Layer 5 of a small transformer language model trained on English Wikipedia (10 layers, counted from 0, width 64).
A neuron adds its activation times its output weights to the MLP's output. To switch it off is to set its activation to zero at one token and run the rest of the model.

Output weights of the MLP neurons that the questions are about. A number n stands for n times 0.01.
n3: -42 16 26 -18 -35 -18 43 -30 -14 5 -43 36 6 30 1 6 44 2 42 -8 -18 19 -6 29 -5 24 0 9 10 -1 19 19 19 25 -30 -13 -16 -18 -3 39 -18 -16 12 -29 34 42 20 2 -6 -21 -22 30 -24 -15 12 19 21 -3 -43 -2 29 -14 -18 -13
n9: -8 -22 11 0 -6 24 -1 -23 7 7 -21 -3 0 22 7 8 -4 22 -30 -33 15 16 23 4 -2 -9 -10 -1 -13 11 -6 -8 39 -2 20 -4 7 -9 -1 -45 -25 -13 -18 -9 39 12 -22 24 -7 3 5 -27 10 4 -19 -7 46 4 -3 37 -3 -11 -7 26
n16: 10 22 8 -12 -6 -21 -6 12 -31 5 30 -9 17 17 38 -1 -9 -32 16 2 -14 -9 0 5 -12 10 -1 25 27 -7 -36 10 3 9 41 50 -17 5 -23 -15 -32 -29 14 -4 -25 2 19 -40 38 -13 -2 20 -1 20 -17 -2 -8 -16 -25 -11 -16 -22 -11 -22
n27: -15 -1 36 -5 11 -1 21 -2 19 -16 -10 -25 8 27 13 13 -23 0 -28 9 -20 16 -27 -52 11 13 25 22 39 14 -38 2 14 16 -95 18 0 1 -1 3 31 -4 26 -16 24 -1 1 3 -1 -5 -47 19 23 17 27 10 3 -14 -10 -1 0 -14 -33 23
n37: -29 18 -3 27 45 -11 -29 41 26 -29 -8 11 5 -14 25 29 -39 -1 11 -2 16 22 37 12 -25 -22 6 -35 -3 26 18 -29 -17 -10 -43 17 -7 5 -5 -10 -52 -37 -16 28 -44 -2 13 29 2 40 -15 -20 -4 28 -1 17 -29 -16 -14 23 9 -10 7 25
n53: -7 4 2 27 -6 -23 8 0 30 14 6 -33 -20 15 -17 -39 -27 3 -6 -19 11 -9 -3 -15 -5 15 36 -14 21 -23 -5 8 12 -8 5 11 3 -4 -13 -5 11 9 39 2 19 73 13 -10 17 -7 27 39 -12 -1 44 -18 -19 56 20 18 17 30 -4 21
n55: 44 -5 -26 12 10 21 -17 15 -12 -39 6 15 41 -13 4 44 -11 22 15 -2 8 -31 4 -13 15 27 4 -15 -3 0 -2 -20 -28 39 15 10 14 -30 -20 30 -18 13 -13 -4 -19 -11 -14 22 34 21 -27 -35 -25 -7 22 -13 -21 3 -7 -15 0 -13 -26 -14
n81: 16 26 8 -9 -38 15 19 8 -5 33 33 7 5 -26 22 11 -2 -21 -2 22 -9 31 14 5 -1 7 27 11 -20 -15 -20 17 13 2 -18 0 -2 3 -24 16 9 -15 23 -2 6 21 -1 15 -7 -1 8 1 -27 9 -6 -17 17 31 -26 -16 3 46 -4 11
n87: -36 -18 -14 -17 -19 -34 27 35 -1 -22 -20 20 -43 15 -4 -17 -34 -10 -17 5 -18 57 -13 -7 -20 -17 4 -2 -10 -22 -1 35 6 -19 8 -12 -13 37 -3 -21 -17 -13 -15 -30 13 47 -2 32 -5 24 -25 -41 0 -21 32 -2 10 2 28 -15 9 -55 -29 -20
n91: 11 3 -11 -8 29 8 -7 3 -4 -2 3 25 45 4 -14 6 -33 -10 6 -11 21 17 23 40 5 17 22 -4 16 -7 13 15 -33 -32 -17 2 0 -22 -43 7 10 -2 15 13 -46 22 -9 27 -35 15 39 62 -27 -26 38 8 9 14 -11 6 -20 21 10 11
n95: 14 -9 2 15 -2 -1 17 -17 1 32 -2 0 3 -12 -39 16 33 7 21 16 -2 14 0 0 18 12 20 9 27 -8 -22 -27 24 9 28 9 5 -30 16 35 12 -6 24 3 29 10 9 -29 24 1 -18 -22 16 -12 -9 -5 -18 14 33 -2 -18 -34 -32 3
n109: 3 35 -16 -1 10 -20 -4 19 0 -33 -7 13 15 23 -22 27 -9 -1 32 9 25 10 -12 -28 10 -44 -6 23 10 35 31 11 10 -38 -12 3 -9 11 -16 -1 33 48 -8 17 -74 -18 20 -6 32 -3 18 26 -11 -11 24 2 4 -6 -7 19 19 11 45 -1
n110: -12 -6 34 -30 -16 -23 11 -4 14 -20 27 -23 34 7 6 11 59 -9 -17 -3 -11 2 -2 38 27 33 26 39 18 12 3 -11 0 1 3 -14 -18 2 10 -2 0 -15 -3 -9 35 -6 -9 4 -22 -15 34 1 -27 29 -9 18 -11 9 -10 28 -37 7 10 -5
n143: -33 26 6 13 31 -9 -12 -10 -16 -12 -9 14 32 11 19 -20 -19 10 27 -57 4 0 -4 45 3 -14 -4 -18 3 8 -28 16 -14 -9 9 29 -9 36 0 4 -26 -34 -8 16 -44 -1 -25 24 -5 15 18 -17 -19 13 -11 1 5 -18 -4 6 -11 13 24 -33
n164: -37 12 34 -1 42 19 16 -39 18 37 24 -8 19 6 -37 12 -5 -7 -56 -9 -10 26 1 -5 -12 6 -2 -17 -4 7 -7 -6 12 -8 -11 -18 -13 -6 -13 23 17 7 -9 29 0 -25 -2 -40 -34 -3 14 -5 -34 16 23 -15 41 37 34 -30 -49 8 38 3
n185: 29 -4 -6 -20 13 13 3 -3 38 18 -41 34 7 -3 31 9 40 -3 51 -8 -48 5 -7 5 32 -23 18 18 -33 22 -31 28 4 -9 -29 -22 -41 -23 0 -11 -6 2 13 7 -54 -7 27 19 -28 26 6 -7 36 -50 23 -11 -17 5 21 38 -1 38 -9 -31

Each question names a token from some text and the token that comes next. It shows the activations a of the neurons there, in the order above. A number n stands for n times 0.11.

Then comes g, the gradient of the next token's log-probability with respect to the MLP's output, scaled to length 1. A neuron's effect is roughly proportional to its activation times (output weights . g). A number n stands for n times 0.0048.

"on", then " s"
a: 2 4 6 2 -1 -1 -3 -15 0 4 -2 -5 1 -3 1 4
g: -15 50 6 11 30 -31 17 -25 -34 -26 30 33 8 -15 50 1 2 9 38 7 5 -10 11 -4 17 0 -34 38 12 30 -31 -42 -40 -19 22 14 -10 -19 6 -20 41 29 2 -52 -5 40 31 25 -15 -12 35 -20 27 1 19 43 12 4 -5 4 44 51 -24 -27
Switching off which neuron hurts the next token most? n185

"\n", then "|"
a: 3 1 0 0 -2 0 0 32 -5 -1 -3 -1 -1 -2 -1 0
g: -45 20 6 16 -40 -13 -24 -7 3 27 29 -4 24 -2 29 -36 49 -10 2 -30 11 0 12 -21 0 29 0 12 -2 28 -5 19 9 20 -13 -55 33 -47 -45 2 49 -13 -32 -9 1 -37 1 -12 20 -8 -33 -26 43 17 -2 -55 53 31 12 10 10 39 -7 19
Switching off which neuron hurts the next token most? n81

"ial", then "ly"
a: 1 -50 -2 1 0 -5 0 6 0 9 0 2 -5 7 -1 3
g: 19 -10 -30 -20 -24 17 24 48 -53 51 -21 5 2 -30 -26 -31 -6 13 37 16 1 -39 2 11 -51 -16 -5 -20 43 -32 24 -15 -34 12 -7 -25 -37 0 21 20 -29 -6 8 26 17 19 22 -24 10 -66 -11 -36 6 -9 -3 -7 37 37 -39 -4 -16 -21 -17 10
Switching off which neuron hurts the next token most? n9

"and", then ","
a: 1 -2 -1 -1 -4 -1 -1 0 6 0 -26 2 3 -6 -3 1
g: 41 10 25 29 -5 -49 11 -2 -37 9 -1 53 26 -29 -22 7 -21 7 -33 18 -18 39 0 -16 25 13 5 11 -25 5 -26 -61 14 -45 6 13 -8 -31 -23 -12 -34 49 -8 1 -17 -14 6 -19 -26 31 39 -3 -2 -28 13 -8 -2 14 -39 -16 34 72 10 10
Switching off which neuron hurts the next token most? n95

"f", then " from"
a: -1 2 2 0 -7 5 -13 6 10 6 -1 3 0 1 0 2
g: -53 2 -25 1 -3 27 -13 -31 21 -25 -6 25 15 45 -6 -21 -8 -9 -3 -1 15 54 -10 -30 1 25 8 41 -4 0 -33 26 26 21 -43 -7 -11 -5 -12 -14 1 -55 38 -36 47 50 4 30 -3 8 26 -9 14 14 11 -1 35 65 -16 -52 -5 8 -13 -20
Which two neurons, each switched off alone, lower its probability most, in order? n87, n55

" be", then "gan"
a: 1 -3 0 4 1 -1 -5 -2 2 -3 2 -7 0 5 5 -1
g: -18 -21 13 -2 -12 -10 23 -1 5 36 18 1 -25 -9 8 -23 6 -20 -20 -27 11 -13 -44 -28 5 -20 -27 -21 4 7 -18 -2 -38 43 -10 15 -20 1 -20 35 36 -47 -9 -19 14 -57 -33 -62 12 37 9 49 -27 -31 40 -16 -41 3 9 -10 14 -49 -37 -27
Switching off which neuron hurts the next token most? n109

"ol", then "ice"
a: 2 -3 4 -47 1 7 3 -2 0 -1 -3 7 -1 0 1 -1
g: 14 34 -40 46 -7 -15 19 -17 -12 8 11 -7 53 -24 -39 -22 -23 9 2 -70 23 -10 -2 29 27 -23 -9 -1 18 -7 -15 18 18 3 24 21 19 0 20 20 -32 -7 -8 24 20 9 -29 42 42 -12 -12 8 -45 19 -6 -44 4 21 -4 72 6 44 32 -3
Which two neurons, each switched off alone, lower its probability most, in order? n27, n53

"s", then " bet"
a: 1 -2 0 1 -3 -6 4 2 -11 1 -1 0 0 -10 2 3
g: -38 -44 2 -26 30 -10 29 21 -7 29 41 3 21 -10 20 4 -23 -3 -43 -12 3 21 49 1 10 6 -32 4 4 1 47 -20 20 10 16 13 -20 -63 2 71 -21 14 23 -30 -3 20 20 8 -1 -28 49 29 27 -17 -6 -41 -4 19 0 -51 -15 1 -33 -3
Switching off which neuron hurts the next token most? n143

" of", then "fer"
a: 5 -13 4 1 4 -2 1 5 -1 0 -1 -4 2 3 21 0
g: -12 14 -11 28 -28 6 48 -25 -71 43 17 -26 2 -21 19 8 31 -40 -49 4 28 -17 -12 -11 -26 -11 8 -28 -28 -17 -11 1 -1 19 -28 62 26 2 1 18 28 8 30 42 23 2 7 -26 8 -29 -12 -26 -12 -24 -18 -55 2 -28 25 15 -3 -2 33 36
Switching off which neuron hurts the next token most? n164

"20", then "."
a: 5 4 0 7 -7 0 1 1 4 0 -5 2 3 -2 1 1
g: -7 -27 15 -4 -4 10 33 -60 9 -1 -10 -41 -61 -23 18 -15 -47 5 19 11 -2 25 34 -5 -8 16 8 -18 -63 -27 50 -25 5 -4 58 11 -48 -23 2 10 -15 43 -42 34 -4 6 23 31 21 7 -2 -35 30 -19 2 10 -33 -1 1 4 -3 15 17 -7
Which neuron, switched off, raises the next token's probability most? n27

"e", then "iss"
a: 1 -1 0 -4 4 -5 1 -1 1 -4 -2 5 -1 15 8 -2
g: -39 -3 -5 8 -4 -18 32 -47 -16 4 11 23 9 -24 38 16 27 -18 -9 29 15 4 -11 46 -17 6 16 -31 -29 -52 -33 16 45 -1 6 10 -39 42 -30 9 -14 -16 56 62 -21 -35 -16 -21 1 -5 8 7 -14 36 -33 11 28 15 -2 16 32 -46 22 -15
Switching off which neuron hurts the next token most? n143

" May", then " "
a: -2 7 -3 0 -2 -2 -4 -3 3 -15 -3 0 -2 -1 -2 69
g: -4 14 -25 34 -37 -3 -61 46 13 -1 7 -9 38 -2 28 19 4 16 42 17 16 -6 32 -1 25 14 -29 35 -8 -2 -2 -11 -23 -18 12 -26 -25 9 15 4 5 -20 38 -11 12 14 57 15 1 -2 39 -50 7 -40 -1 -26 -16 11 16 29 30 77 -27 -22
Switching off which neuron hurts the next token most? n185

"96", then " |"
a: 3 10 1 -4 8 -4 -2 3 2 8 3 1 2 -2 0 1
g: -34 25 42 -2 41 -12 9 -32 -8 -13 -12 -4 8 15 68 13 -7 -11 41 -13 -4 11 60 27 -13 31 -2 14 -14 9 33 -14 -27 27 -59 -63 -48 -38 -41 0 -2 -21 29 -2 24 -18 -3 22 -4 23 -28 10 18 14 17 15 25 27 -12 19 -14 22 -1 10
Which two neurons, each switched off alone, lower its probability most, in order? n37, n91

"hip", then " g"
a: 2 10 0 2 -3 -2 -5 0 5 4 -1 3 8 -1 2 0
g: -6 -33 8 53 -18 4 -34 3 12 -34 50 -20 10 11 11 11 24 -20 -52 -20 4 26 -23 5 24 -41 -25 28 -2 46 4 8 -12 -12 -28 35 41 -11 -22 8 -13 1 63 13 -14 10 -7 -7 -25 -20 13 57 6 5 -22 29 14 -45 19 34 -3 30 13 -44
Switching off which neuron hurts the next token most? n110

"ach", then " other"
a: -9 1 4 2 -5 -2 -1 -1 3 1 -7 7 1 1 1 0
g: 16 7 -65 -9 -22 15 48 3 5 35 26 18 24 10 -48 -30 71 -55 11 -23 18 -5 -43 32 12 -37 2 51 17 -15 9 9 -1 13 28 7 -9 -17 9 20 14 -17 -24 -5 4 53 12 12 9 -20 -24 -5 -8 -8 -16 -15 26 21 24 42 -2 3 -41 -9
Switching off which neuron hurts the next token most? n37

" to", then " bec"
a: 1 -8 3 0 4 -1 2 8 1 5 0 14 4 1 2 -1
g: -21 -46 12 -15 -3 -26 18 -22 -1 14 -12 7 33 -19 41 -11 -17 -27 -5 12 12 -75 -25 23 9 38 -24 -80 11 -24 22 12 11 19 0 -1 -38 -26 58 20 -7 4 -49 -15 14 -50 23 5 15 14 3 2 -45 8 11 6 -1 6 4 -12 5 39 16 -25
Switching off which neuron hurts the next token most? n9

"ield", then "s"
a: 7 0 2 -2 0 1 2 -1 4 0 0 1 0 -1 -5 -1
g: -21 4 -3 -54 35 -13 14 2 37 26 -17 10 12 -11 -45 -20 -20 26 46 -52 -14 -34 6 39 -1 -2 11 0 21 10 -32 -9 12 -51 23 -1 2 44 33 43 -52 2 32 41 6 1 -17 -35 24 7 -22 3 -5 19 28 -38 -10 -27 -8 -1 -29 -31 10 33
Which neuron, switched off, raises the next token's probability most? n164

" w", then "ant"
a: 2 -8 1 1 1 0 0 0 0 15 -5 -14 0 -4 20 2
g: -62 61 -6 1 17 21 34 0 -12 -25 12 -14 -38 2 -26 24 -20 9 -6 6 5 22 -24 14 -37 2 -20 44 21 50 3 -5 -19 31 -25 -20 13 -4 23 31 -15 7 23 20 -32 -61 8 -5 37 12 -3 -59 18 0 -38 -19 26 -5 -13 24 -34 39 16 -5
Switching off which neuron hurts the next token most? n164

"us", then "h"
a: 0 0 -1 -4 1 0 5 -1 41 0 -2 -23 32 1 -6 -1
g: 14 16 -22 28 -27 5 -5 -10 -6 50 41 -39 -40 21 1 44 14 -5 26 35 -7 -53 -21 4 -16 -18 -11 4 -43 22 0 17 15 -20 -2 6 42 34 30 -6 13 3 0 13 -7 -11 -13 30 -7 34 -11 -62 -42 34 22 -20 47 16 59 12 9 -22 24 9
Switching off which neuron hurts the next token most? n87

"a", then " have"
a: 0 12 2 0 -4 -2 5 0 1 6 -1 3 -18 0 0 -1
g: -6 -1 25 -19 25 12 -5 70 4 2 2 -31 27 25 3 10 -10 5 -27 -25 10 5 -41 -5 9 29 -32 -30 24 68 -10 3 -10 35 -4 54 -6 -68 47 5 -25 20 -30 -41 6 12 9 -21 12 16 -15 -6 6 15 43 -23 -29 -11 -40 5 -3 26 -27 1
Switching off which neuron hurts the next token most? n55

"ed", then " to"
a: -2 1 5 0 -5 -5 -1 4 3 6 3 1 0 1 0 0
g: -63 -3 19 -23 10 24 -42 -30 38 6 -42 0 -15 -5 -6 -5 -5 -41 -1 -35 -36 10 -1 -27 28 29 26 -42 8 -14 -1 5 -17 9 -33 -17 -51 -52 -1 -1 9 8 -48 -1 -16 22 -6 36 20 4 -34 -13 -11 -12 32 3 46 11 -11 -23 -59 10 5 -30
Which two neurons, each switched off alone, lower its probability most, in order? n91, n87

" T", then "ur"
a: 0 -2 0 5 0 -1 0 0 0 45 -4 1 -1 -2 -2 0
g: -1 -25 24 11 7 -29 -19 11 -51 -10 13 -12 57 3 38 -45 -27 23 21 33 8 32 58 -1 -28 47 -56 14 12 -29 58 21 2 -11 -6 16 -21 -30 -2 -12 17 3 -30 22 -2 43 -18 -13 19 -1 22 6 14 -3 0 22 30 16 35 -18 -28 22 16 -26
Switching off which neuron hurts the next token most? n91

" th", then "ree"
a: -25 0 4 0 -3 -3 1 0 -3 46 -2 -47 1 2 -6 5
g: 9 27 -19 13 41 -60 -37 8 25 -23 14 -4 -13 22 70 -42 -16 -29 -6 -18 39 -8 21 -25 48 -46 -26 32 -15 -7 12 18 -25 27 16 7 18 -21 -18 50 4 28 20 -7 -11 -10 -34 3 -11 32 19 -7 36 -1 -24 -7 -14 -2 -5 27 -26 37 -23 -29
Switching off which neuron hurts the next token most? n3

"ak", then "um"
a: 6 -1 -6 5 1 -4 2 2 2 1 -2 1 1 -2 0 1
g: 7 10 19 10 -23 -32 16 -68 -23 -3 -63 23 20 -28 9 -11 34 64 -32 -4 25 25 4 28 0 47 42 2 -20 -19 3 10 0 46 31 4 -21 -28 18 7 17 -22 22 6 34 44 -5 -29 -14 4 -8 12 2 -4 16 23 -33 47 15 -14 -3 12 -7 38
Which neuron, switched off, raises the next token's probability most? n53

"ing", then " ex"
a: 0 -3 1 0 0 -3 1 14 -2 8 0 17 22 2 0 1
g: 4 -19 9 14 6 -52 -26 4 12 27 29 -5 -5 -19 42 -51 2 9 11 -35 54 -11 -30 46 -28 -17 -8 -23 3 47 -3 -13 11 11 11 28 54 -4 29 0 30 25 9 -67 -9 29 -1 -14 18 -2 22 -30 5 -27 19 47 -42 11 30 -18 -3 9 5 32
Which neuron, switched off, raises the next token's probability most? n81

"p", then "ics"
a: 1 -1 -1 0 -2 1 3 -14 2 1 2 3 -5 44 -2 2
g: 13 13 -36 -3 15 -18 -53 3 5 -40 12 -2 33 1 -50 3 -12 0 9 -9 42 -12 19 -22 -6 12 11 -16 1 2 1 -15 -29 15 62 -47 -14 44 29 34 7 7 19 -23 26 8 9 -46 -18 66 -28 20 -9 -32 9 -14 -47 46 6 5 -19 29 -6 34
Which neuron, switched off, raises the next token's probability most? n143

",", then " K"
a: 3 -6 1 4 14 1 -1 3 1 -1 0 -2 -1 2 2 -1
g: 35 34 -14 -16 9 -55 17 -10 -59 65 21 23 6 30 -26 11 -2 -17 -4 9 22 -27 -6 -9 -9 -23 6 29 28 32 -11 -31 -17 -45 -27 -32 -6 39 0 40 28 -1 -7 36 29 -46 -6 -5 -29 -1 -14 26 -18 -1 -16 26 -17 3 -21 58 5 -28 10 18
Switching off which neuron hurts the next token most? n9

"ould", then " sp"
a: 1 9 5 -1 3 0 7 7 1 0 1 -1 0 1 1 0
g: -46 0 -10 -19 6 71 -28 8 37 -22 0 37 -5 14 33 1 32 6 45 -15 -21 -7 9 -28 -28 -17 11 38 -29 55 55 30 24 -17 -16 18 -12 -30 -3 -46 34 2 10 -49 1 53 -3 18 -2 0 -14 -12 -12 10 -18 -7 17 30 7 0 -3 -40 -4 16
Switching off which neuron hurts the next token most? n9

"ed", then " that"
a: -4 -1 2 -2 -3 -2 0 2 1 8 -4 0 -2 0 0 -1
g: -18 -69 36 27 -14 18 -2 -26 -24 49 -53 -14 -1 16 -7 30 15 -32 -46 -35 -19 12 -26 -2 30 -17 -11 -14 -32 -9 20 33 -14 37 10 -2 -21 -4 9 20 19 4 18 16 -28 -71 -17 -20 9 15 0 9 -46 -29 33 13 36 4 7 -10 -13 37 -9 11
Switching off which neuron hurts the next token most? n37

"ro", then "k"
a: -1 0 -1 2 0 -38 4 -1 3 -10 -1 4 3 2 2 3
g: 31 -16 9 27 -30 21 6 -24 -26 -13 15 6 31 3 18 -23 -9 -27 -2 -10 -11 20 75 11 28 -19 19 14 -27 -20 46 -47 30 1 1 -46 40 16 9 -3 -18 -50 -44 -25 -14 11 -23 -37 16 10 -4 -40 -12 -1 5 -13 29 1 -55 2 -36 -25 35 -15
Switching off which neuron hurts the next token most? n53